Layer 3 of a small transformer language model trained on English Wikipedia (9 layers, counted from 0, width 96).
Take only the direct path to the model's output, skipping the later layers: a vector added to the residual stream pushes a token's score in proportion to its dot product with that token's output vector.

Output vectors of the tokens that the questions are about. A number n stands for (n - 500) times 0.0032.
"ast": 686,349,488,373,402,608,570,424,566,592,437,408,519,462,425,298,356,552,416,424,673,518,615,701,212,424,802,597,426,689,679,510,498,326,401,415,427,450,398,416,571,523,379,569,334,669,662,540,398,911,455,358,246,516,578,392,667,395,283,421,613,567,736,528,479,524,399,544,720,345,602,496,460,384,492,669,734,683,413,421,370,610,438,797,440,621,429,124,385,444,586,532,450,417,500,651
"ll": 643,544,630,383,294,662,663,308,620,549,675,231,587,500,412,331,365,707,547,594,436,307,662,694,280,753,484,709,319,658,265,670,517,342,267,548,389,415,577,466,475,402,647,573,638,556,339,667,607,381,606,678,470,699,606,329,632,385,501,492,256,627,497,377,452,445,485,417,223,379,735,370,382,588,401,498,706,301,252,289,725,283,670,523,872,533,606,375,347,405,530,659,571,643,214,676
" one": 529,445,503,465,344,461,540,343,534,666,433,446,482,550,612,314,591,408,609,562,461,441,573,377,505,568,578,583,524,437,423,467,512,444,392,556,435,583,518,633,350,373,400,518,535,408,538,549,499,553,376,508,685,552,540,504,559,625,487,759,597,449,447,443,484,775,547,485,545,415,438,648,418,708,524,468,543,425,495,454,481,552,521,621,490,504,346,427,490,323,415,544,597,515,451,248
"96": 506,564,611,438,493,654,643,433,699,563,432,341,509,503,355,522,519,564,411,452,536,581,514,717,552,671,480,483,527,706,550,650,603,510,594,561,656,450,410,463,310,282,588,507,657,650,452,409,410,486,644,404,364,588,395,441,550,571,569,401,695,483,495,469,440,473,397,406,581,467,505,534,550,455,330,518,602,310,403,494,360,623,465,594,681,413,515,325,433,538,330,454,341,573,303,341
"4": 556,514,430,439,545,498,464,511,618,444,427,330,515,459,557,417,585,496,587,509,428,535,719,593,580,420,422,446,673,757,598,474,527,528,464,426,685,428,553,461,464,367,614,576,587,479,552,488,348,434,550,439,456,629,643,445,426,565,549,416,438,454,448,585,482,416,380,458,477,529,429,633,486,370,488,594,456,403,370,604,481,456,483,471,674,512,442,601,400,555,357,498,337,451,560,577
"),": 386,479,409,589,357,492,507,724,732,566,438,597,299,408,444,537,565,668,511,480,836,872,334,723,373,595,468,373,511,654,413,327,396,489,472,434,519,674,555,324,441,422,395,380,863,500,332,541,645,344,491,593,535,614,537,508,678,596,390,605,571,773,632,654,502,525,350,658,381,508,446,721,496,525,390,456,402,277,428,406,672,419,401,401,491,596,416,493,435,400,496,479,371,295,241,358
" first": 626,673,587,400,503,542,536,354,548,704,433,386,549,612,500,427,570,521,556,369,561,274,542,395,498,640,556,648,612,389,394,520,491,418,542,560,523,490,465,506,433,277,416,389,640,395,328,679,471,501,463,653,626,552,450,472,438,660,493,627,543,594,564,358,472,670,559,429,533,430,446,456,589,655,453,558,385,435,511,408,408,392,610,559,602,555,388,465,311,356,247,511,563,500,641,463
"ood": 528,585,512,262,253,466,621,280,722,638,549,283,539,544,603,275,391,681,237,647,441,471,600,545,449,590,379,357,541,572,581,389,492,258,252,620,348,520,656,315,393,566,975,476,617,719,620,500,627,392,601,613,451,534,349,509,368,387,180,710,692,520,654,558,479,804,541,577,702,316,665,595,626,622,346,517,686,350,398,347,720,340,437,560,634,628,462,224,580,634,345,538,295,291,386,353
"ince": 568,230,360,393,600,644,640,380,576,680,516,651,299,606,319,403,282,433,445,502,389,799,728,197,357,639,271,781,413,734,396,717,547,352,474,489,530,361,597,500,262,458,732,147,671,384,330,768,361,650,449,367,537,689,693,699,389,464,716,611,480,773,902,419,459,752,382,336,541,342,768,737,573,661,243,339,450,336,322,311,615,323,596,655,721,667,493,429,471,340,202,353,326,645,627,236
"′": 577,505,365,494,445,567,655,641,541,718,449,312,664,705,371,530,551,729,284,193,575,469,716,341,517,442,599,569,283,789,484,736,540,372,543,613,757,529,694,640,332,444,682,120,275,779,319,678,763,601,297,405,406,622,502,614,372,515,465,463,617,853,196,548,426,363,400,305,439,300,682,683,493,699,378,630,465,220,305,549,485,699,465,283,312,732,509,373,299,556,219,358,409,549,625,415
" Ar": 474,486,361,525,567,528,549,576,389,540,517,556,604,502,433,557,494,415,491,394,429,342,486,497,528,526,397,538,416,533,359,563,383,432,650,432,577,577,513,479,633,448,651,491,638,449,598,625,691,580,554,479,715,368,433,454,597,474,406,417,567,377,453,476,485,467,535,517,385,402,469,468,668,548,550,556,474,378,409,497,521,557,582,508,570,578,463,513,495,360,567,400,496,491,503,400

Output weights of attention head 0. The head adds the sum of these rows, row i times number i of z. A number n stands for (n - 500) times 0.0014.
o0: 459,470,647,671,697,413,586,608,426,748,596,352,429,287,571,245,276,600,446,523,702,507,581,578,303,494,697,499,580,299,603,496,662,539,487,439,448,759,510,512,475,583,592,461,376,566,256,351,515,621,447,727,482,588,479,389,733,374,545,299,544,364,360,657,243,469,410,646,490,562,273,630,652,776,385,494,488,386,535,366,619,510,318,613,297,230,500,371,486,494,614,656,636,481,417,460
o1: 429,740,433,522,585,518,307,459,485,613,207,433,528,429,287,586,624,602,569,295,453,536,616,414,486,398,500,539,505,393,300,618,662,550,368,608,688,279,552,372,499,480,772,574,401,625,522,211,373,434,469,366,394,408,487,516,442,759,417,665,439,445,600,488,408,387,531,531,467,378,425,485,538,715,398,554,356,459,585,326,567,450,531,721,500,642,528,350,643,655,511,354,846,711,671,553
o2: 470,670,492,396,503,399,706,480,521,445,483,539,621,601,463,585,406,175,432,630,207,196,667,421,526,545,217,474,376,417,496,673,429,665,478,476,465,710,664,731,496,473,540,612,738,511,705,676,411,657,465,426,304,613,606,539,597,474,300,439,577,448,373,532,584,387,354,382,324,426,709,521,482,422,539,681,581,428,286,420,617,466,417,599,425,714,737,287,544,646,576,517,339,331,538,343
o3: 545,443,522,387,473,627,503,751,527,440,755,503,499,454,510,93,532,554,356,348,402,203,643,655,523,286,424,380,505,509,461,441,404,638,389,464,359,470,361,593,773,633,315,530,306,348,553,464,450,458,637,511,822,504,368,608,667,733,421,519,803,603,466,469,168,506,415,386,507,719,437,458,447,531,520,538,419,526,704,346,527,605,498,544,456,526,679,438,468,785,367,592,565,583,427,401
o4: 558,560,413,411,578,455,666,485,607,596,445,539,435,239,332,454,423,564,531,371,562,610,475,734,452,385,417,662,478,552,552,245,587,539,563,520,572,584,438,457,371,505,700,500,557,434,704,423,583,398,465,476,594,474,408,614,458,676,437,580,400,554,505,424,453,454,727,680,503,528,489,443,499,562,444,508,536,357,636,371,700,298,625,565,323,565,531,302,472,173,600,395,515,469,516,407
o5: 505,378,524,517,545,795,445,436,351,544,485,434,456,348,549,406,442,423,479,580,438,428,470,530,488,430,347,427,374,548,431,551,593,643,457,433,507,360,510,733,678,442,559,439,437,291,446,502,667,464,597,453,571,634,540,565,542,428,642,429,475,365,630,571,505,574,654,375,871,718,732,362,620,281,428,447,768,531,481,485,323,418,556,592,682,355,594,512,310,527,461,307,456,540,343,463
o6: 565,355,802,336,479,371,612,637,542,342,574,704,727,485,581,760,745,317,693,618,389,478,504,361,510,702,421,438,258,380,624,599,267,456,486,430,537,601,83,487,488,710,441,479,557,358,594,445,515,485,569,501,349,374,766,356,707,233,414,335,722,646,353,602,558,662,487,680,435,674,542,565,270,444,699,428,399,637,225,521,527,612,611,354,482,508,502,660,395,516,414,461,139,381,421,545
o7: 730,516,976,415,390,316,275,335,681,428,513,518,363,704,696,344,449,293,517,620,565,567,730,392,520,562,571,469,495,428,716,517,522,743,666,306,459,286,443,564,402,618,369,537,449,634,550,526,526,603,321,526,453,420,459,485,414,604,466,493,495,686,576,640,497,286,492,667,399,344,819,405,555,594,360,728,347,420,591,311,740,373,577,138,373,359,498,568,577,687,422,356,339,582,400,408
o8: 395,454,517,582,370,467,427,385,600,507,513,596,595,404,247,379,336,509,585,562,451,457,522,279,399,284,671,355,517,361,638,414,567,362,687,435,561,613,558,346,384,598,554,377,570,520,421,370,652,610,375,492,580,399,564,372,562,482,314,407,488,463,672,545,328,420,432,473,325,452,359,690,621,443,431,751,739,853,614,512,582,564,567,649,437,654,536,426,469,652,593,633,564,662,493,337
o9: 476,607,578,477,526,354,588,540,544,586,533,487,611,633,513,519,526,556,261,564,465,515,427,624,354,523,402,513,681,592,449,450,511,594,571,376,766,503,559,349,222,388,309,469,484,603,448,687,573,570,416,490,325,712,327,360,356,520,606,443,596,488,665,507,531,504,387,446,548,315,727,505,349,649,598,449,440,582,395,505,554,498,422,526,420,398,422,598,372,463,258,556,511,732,413,661
o10: 588,333,296,344,320,632,527,652,588,328,442,537,525,682,580,703,512,735,197,485,289,487,616,634,570,469,536,141,496,639,829,336,427,492,466,251,629,708,326,418,370,495,237,561,543,645,434,382,298,511,594,561,482,522,815,546,695,625,480,457,638,367,518,630,507,567,394,403,515,534,683,131,613,583,652,520,506,465,425,357,641,585,438,396,401,511,626,578,157,486,509,624,513,570,444,465
o11: 713,557,365,341,431,330,420,474,452,744,515,491,232,428,414,485,350,425,399,551,211,293,497,539,553,577,581,479,283,801,297,815,207,432,566,453,303,661,664,537,526,533,540,611,523,489,669,681,495,621,360,571,269,655,650,397,633,313,513,528,403,658,661,435,610,585,667,481,482,558,644,403,656,669,441,664,133,365,469,572,533,494,508,662,419,561,326,460,479,346,550,489,319,591,581,585
o12: 446,372,587,496,455,530,634,320,574,444,459,486,285,408,685,579,616,438,346,579,497,436,276,672,706,404,780,460,511,536,486,515,414,528,648,313,500,489,724,429,554,354,357,443,472,318,630,488,602,531,465,555,498,364,491,574,553,462,538,481,645,720,432,495,568,443,369,300,465,523,232,420,614,456,439,429,280,457,577,569,463,588,454,441,401,402,632,980,660,239,595,734,743,525,605,270
o13: 385,475,650,707,533,465,573,504,406,689,524,604,546,291,506,702,389,180,459,475,564,701,569,551,661,549,464,371,713,367,608,346,469,440,479,673,432,239,437,615,453,381,760,301,375,383,563,414,390,699,285,631,489,559,473,394,465,628,520,423,471,555,352,527,528,516,494,451,475,482,490,683,538,722,518,438,526,447,448,441,611,581,416,551,370,500,504,594,186,312,615,553,804,600,525,314
o14: 499,480,511,617,609,557,329,344,411,570,465,535,651,358,746,540,468,587,487,425,739,473,534,451,586,585,507,522,581,753,351,626,385,431,664,533,474,417,520,500,459,515,472,445,413,622,509,419,670,626,462,381,605,532,162,264,505,500,397,368,394,539,586,362,479,396,755,407,553,530,572,567,551,289,164,385,523,628,325,523,457,270,465,741,618,574,429,452,406,673,555,592,593,487,535,457
o15: 821,486,424,444,496,319,471,755,611,369,488,323,547,624,513,511,433,317,523,342,612,530,612,354,462,509,586,517,421,531,530,490,333,459,613,737,300,468,380,542,671,568,524,275,521,458,579,522,615,695,583,522,539,545,642,633,492,371,594,555,624,490,370,374,434,529,625,522,418,758,514,366,616,408,369,674,416,329,472,179,459,449,619,550,538,585,472,297,599,443,454,518,514,436,285,513
o16: 210,441,259,390,656,475,163,463,382,641,552,532,541,262,510,464,777,561,524,417,408,642,599,734,372,585,473,802,642,710,435,254,588,470,582,586,545,570,342,654,419,586,446,631,604,499,527,731,490,255,531,583,730,419,355,289,469,691,323,510,345,284,583,602,190,531,455,330,584,511,487,462,581,387,397,633,630,570,525,556,453,447,696,835,534,563,160,593,404,419,660,580,560,518,352,384
o17: 460,542,529,578,597,524,386,467,486,350,497,572,539,491,298,262,390,612,805,368,449,553,575,550,644,571,482,415,297,176,308,427,468,506,501,393,498,785,424,288,782,686,450,609,527,456,455,566,512,300,805,397,241,498,489,522,699,410,627,513,498,470,529,628,335,374,645,605,571,604,680,628,224,259,433,736,403,492,478,474,552,631,609,348,713,601,450,307,453,711,578,256,514,530,740,418
o18: 576,369,898,749,523,453,455,431,824,645,515,506,490,198,458,449,458,569,572,697,327,705,537,527,329,497,377,544,465,655,278,489,429,406,693,373,716,742,603,257,500,662,461,581,601,565,552,347,478,471,576,342,577,702,471,298,619,500,528,590,378,437,553,555,259,605,411,708,537,535,511,618,497,529,506,539,341,533,547,657,428,549,333,493,363,427,356,382,548,333,319,438,410,485,274,371
o19: 475,498,515,673,523,394,286,370,510,356,519,177,800,714,633,683,385,518,523,578,514,525,397,618,469,435,483,538,681,560,514,702,549,521,357,677,618,566,481,499,598,478,385,678,506,580,493,448,461,458,445,516,542,509,497,529,435,363,654,490,441,605,406,426,379,398,518,381,492,362,573,345,470,434,549,467,654,672,469,356,534,525,573,481,375,516,471,435,521,611,475,486,574,389,362,444
o20: 580,683,450,397,459,449,754,509,369,715,485,666,504,545,468,634,282,689,309,257,443,571,390,509,477,583,431,339,512,496,383,493,372,407,563,281,724,553,335,482,391,592,425,515,461,586,462,466,697,417,321,623,329,799,268,588,577,703,578,316,747,480,638,457,123,531,548,751,933,563,499,578,592,311,315,733,624,359,473,531,39,504,461,706,610,564,806,169,436,715,498,504,500,424,251,397
o21: 656,469,598,441,391,468,265,517,673,487,602,475,340,633,540,666,557,633,454,422,543,373,441,454,412,634,704,339,667,510,468,426,501,405,468,620,499,650,475,430,477,540,489,295,751,666,410,567,480,267,490,569,379,543,521,386,511,589,434,463,476,478,442,555,612,457,454,644,443,375,525,612,483,584,531,522,341,265,521,480,557,450,483,642,485,604,400,173,637,528,553,684,551,422,428,459
o22: 644,467,534,487,597,387,568,649,618,432,570,506,517,526,777,347,510,454,825,542,625,465,530,542,510,653,546,412,498,327,424,525,362,520,544,465,630,705,543,376,615,447,565,476,600,528,390,531,660,452,515,418,308,395,454,432,521,505,603,414,372,399,564,691,542,506,400,473,419,429,524,726,446,296,454,510,441,453,516,459,749,351,418,382,383,557,343,501,447,563,442,384,567,383,386,540
o23: 499,519,423,449,651,564,494,676,672,381,286,509,475,673,619,741,569,550,359,505,372,350,385,450,765,546,456,453,252,505,621,569,222,413,421,604,410,436,588,619,314,471,497,750,642,553,660,435,734,598,590,723,560,637,471,554,535,346,544,265,655,441,593,464,482,440,397,507,566,406,605,309,695,590,545,337,357,427,488,560,586,387,374,381,400,553,348,325,537,481,567,323,436,382,448,688
o24: 444,393,453,329,540,387,401,622,338,403,251,507,703,443,673,406,698,413,274,192,594,383,698,605,534,367,301,594,704,409,567,509,499,502,596,442,467,715,442,325,272,236,332,687,514,576,607,592,466,670,475,505,339,670,434,474,586,606,536,655,343,520,622,452,469,502,625,511,727,451,651,436,492,546,457,570,639,711,433,313,667,310,549,282,457,578,397,687,556,437,460,426,358,495,727,717
o25: 349,253,425,518,601,344,537,782,563,490,600,698,521,583,290,610,439,426,436,568,621,341,329,200,258,238,397,290,467,468,322,646,332,905,519,512,529,166,728,598,661,567,691,896,605,562,399,574,452,773,558,543,285,462,451,627,506,409,256,423,499,606,407,424,771,256,233,579,215,471,632,314,625,305,816,260,547,638,819,311,436,394,370,322,699,396,723,690,754,501,681,432,450,674,410,673
o26: 576,644,498,555,415,491,571,371,658,576,453,496,753,181,490,406,612,637,472,601,635,541,529,466,406,441,429,518,361,496,719,502,555,555,565,495,541,728,325,823,236,527,630,458,555,472,561,700,579,537,367,596,279,569,428,500,568,428,464,551,519,348,511,299,538,299,602,521,677,386,403,473,406,445,297,485,558,538,475,754,374,459,490,585,552,529,364,433,445,450,485,140,533,484,388,606
o27: 447,322,733,412,342,508,508,358,473,402,543,340,610,498,549,627,493,172,586,192,468,341,768,714,438,488,407,470,440,492,623,602,505,630,531,492,627,346,687,373,587,462,387,463,601,452,504,664,453,502,681,436,529,745,488,354,482,370,867,533,521,571,312,372,521,414,267,424,414,681,497,746,336,340,572,582,349,658,521,453,363,647,808,452,482,582,523,507,506,317,328,610,621,486,657,413
o28: 376,407,685,503,369,460,616,719,467,596,543,441,464,453,317,658,545,622,510,504,682,670,302,550,585,565,546,474,587,415,356,455,242,474,574,496,645,546,455,473,392,523,439,343,611,486,421,457,525,543,573,555,541,516,384,275,531,402,419,606,425,303,668,426,667,491,597,401,443,435,405,474,647,552,455,437,407,494,597,648,409,455,420,667,488,615,472,528,559,437,617,460,459,676,406,542
o29: 584,610,515,470,503,701,284,692,464,904,498,601,606,350,770,290,515,415,472,607,338,215,493,643,627,579,254,505,474,637,658,466,676,313,493,508,494,603,514,318,557,732,524,423,537,446,285,528,605,222,721,608,365,585,594,578,564,414,333,487,665,395,451,662,336,413,560,673,716,312,602,419,410,628,259,556,323,296,270,433,544,670,438,556,578,589,616,348,306,441,650,472,311,401,437,515
o30: 451,431,493,319,454,520,629,357,597,375,512,477,522,326,476,475,569,495,362,565,478,513,513,392,600,533,643,689,621,473,723,464,360,462,454,511,477,754,418,552,659,412,174,510,661,345,770,784,572,640,460,561,604,492,553,511,537,420,458,350,309,588,350,330,676,394,677,329,559,367,551,674,594,388,729,424,340,224,478,570,566,568,450,457,525,503,662,635,617,470,519,297,611,265,467,263
o31: 482,680,534,572,593,619,650,636,384,403,388,533,531,621,579,631,348,509,369,335,513,597,556,508,464,469,616,645,318,560,630,638,338,484,526,502,480,620,529,425,401,448,362,556,420,467,776,407,530,597,536,534,477,634,394,422,371,586,617,698,446,394,568,578,245,672,366,179,485,625,409,409,416,404,469,596,310,467,527,416,438,501,465,419,394,599,440,562,464,412,624,446,562,581,521,530

Each question shows a token from some text and the vector z that the head gathered there. A number n stands for (n - 500) times 0.0056.

"or": 353,432,561,376,491,483,521,378,464,510,570,515,444,531,453,631,588,496,500,573,475,588,585,502,256,239,462,648,419,502,552,401
Pushed down most: "ast"

".": 214,219,666,435,416,418,794,480,378,701,748,628,512,505,334,632,444,517,510,538,452,583,544,619,389,297,480,807,397,474,593,489
Pushed down most: "ood"

"t": 456,318,682,574,529,483,643,347,498,496,508,566,472,568,503,582,524,657,589,638,431,536,552,471,353,50,544,810,193,673,608,407
Pushed down most: "),"

"ah": 342,371,582,486,429,545,628,253,446,575,512,541,514,505,495,587,548,578,515,571,529,542,622,437,379,284,559,785,370,483,572,356
Pushed down most: "ood"

"\n\n": 120,480,733,443,461,527,787,296,616,481,634,768,364,543,503,614,578,631,376,499,393,354,430,567,399,388,660,426,533,440,677,384
Which two tokens does it push up most, strongest first? " Ar", "ince"

"k": 355,392,591,425,467,503,656,394,486,561,560,544,436,515,487,603,561,569,567,579,563,573,598,426,294,237,549,705,384,550,567,402
Which three tokens does it push up most, strongest first? "ll", "96", "4"

" his": 338,369,562,392,619,307,621,305,448,606,562,454,494,506,468,557,527,554,559,455,591,590,614,414,227,154,548,671,377,558,493,388
Which two tokens does it push up most, strongest first? "),", "96"

" J": 419,391,555,496,470,560,520,286,380,627,624,549,439,492,449,588,560,519,536,571,522,551,628,561,409,189,639,668,385,524,500,454
Which of these tokens does it push up most? "96"

"s": 224,352,535,485,508,547,563,388,464,659,562,547,414,437,431,533,487,638,572,598,504,557,505,477,295,87,543,766,253,598,544,325
Pushed down most: " Ar"

"ate": 273,312,618,539,383,538,694,292,556,657,629,640,455,365,549,602,505,597,424,471,638,422,391,389,422,254,584,759,225,501,397,470
Which of these tokens does it push up most? "ast"

" w": 330,401,577,471,468,451,615,351,446,643,574,568,382,441,468,544,621,575,548,548,536,522,598,482,369,186,559,683,360,560,496,408
Which of these tokens does it push up most? "ll"

" was": 337,380,782,479,418,539,597,352,502,583,608,571,354,504,543,596,554,633,443,542,649,565,537,442,324,276,574,772,245,533,626,363
Which of these tokens does it push up most? "ll"

"b": 321,367,567,430,480,472,536,411,450,599,575,535,390,549,397,610,590,510,579,556,429,615,488,490,205,175,566,686,349,536,439,423
Pushed down most: " Ar"

" He": 379,491,632,530,550,451,553,391,483,486,531,478,519,510,432,483,533,546,524,460,436,528,642,523,346,212,464,758,304,549,508,418
Which two tokens does it push up most, strongest first? "4", " one"

"ed": 247,391,622,615,443,460,571,339,488,678,508,627,558,511,539,546,452,525,516,619,553,522,491,425,294,91,478,763,190,624,527,343
Pushed down most: "),"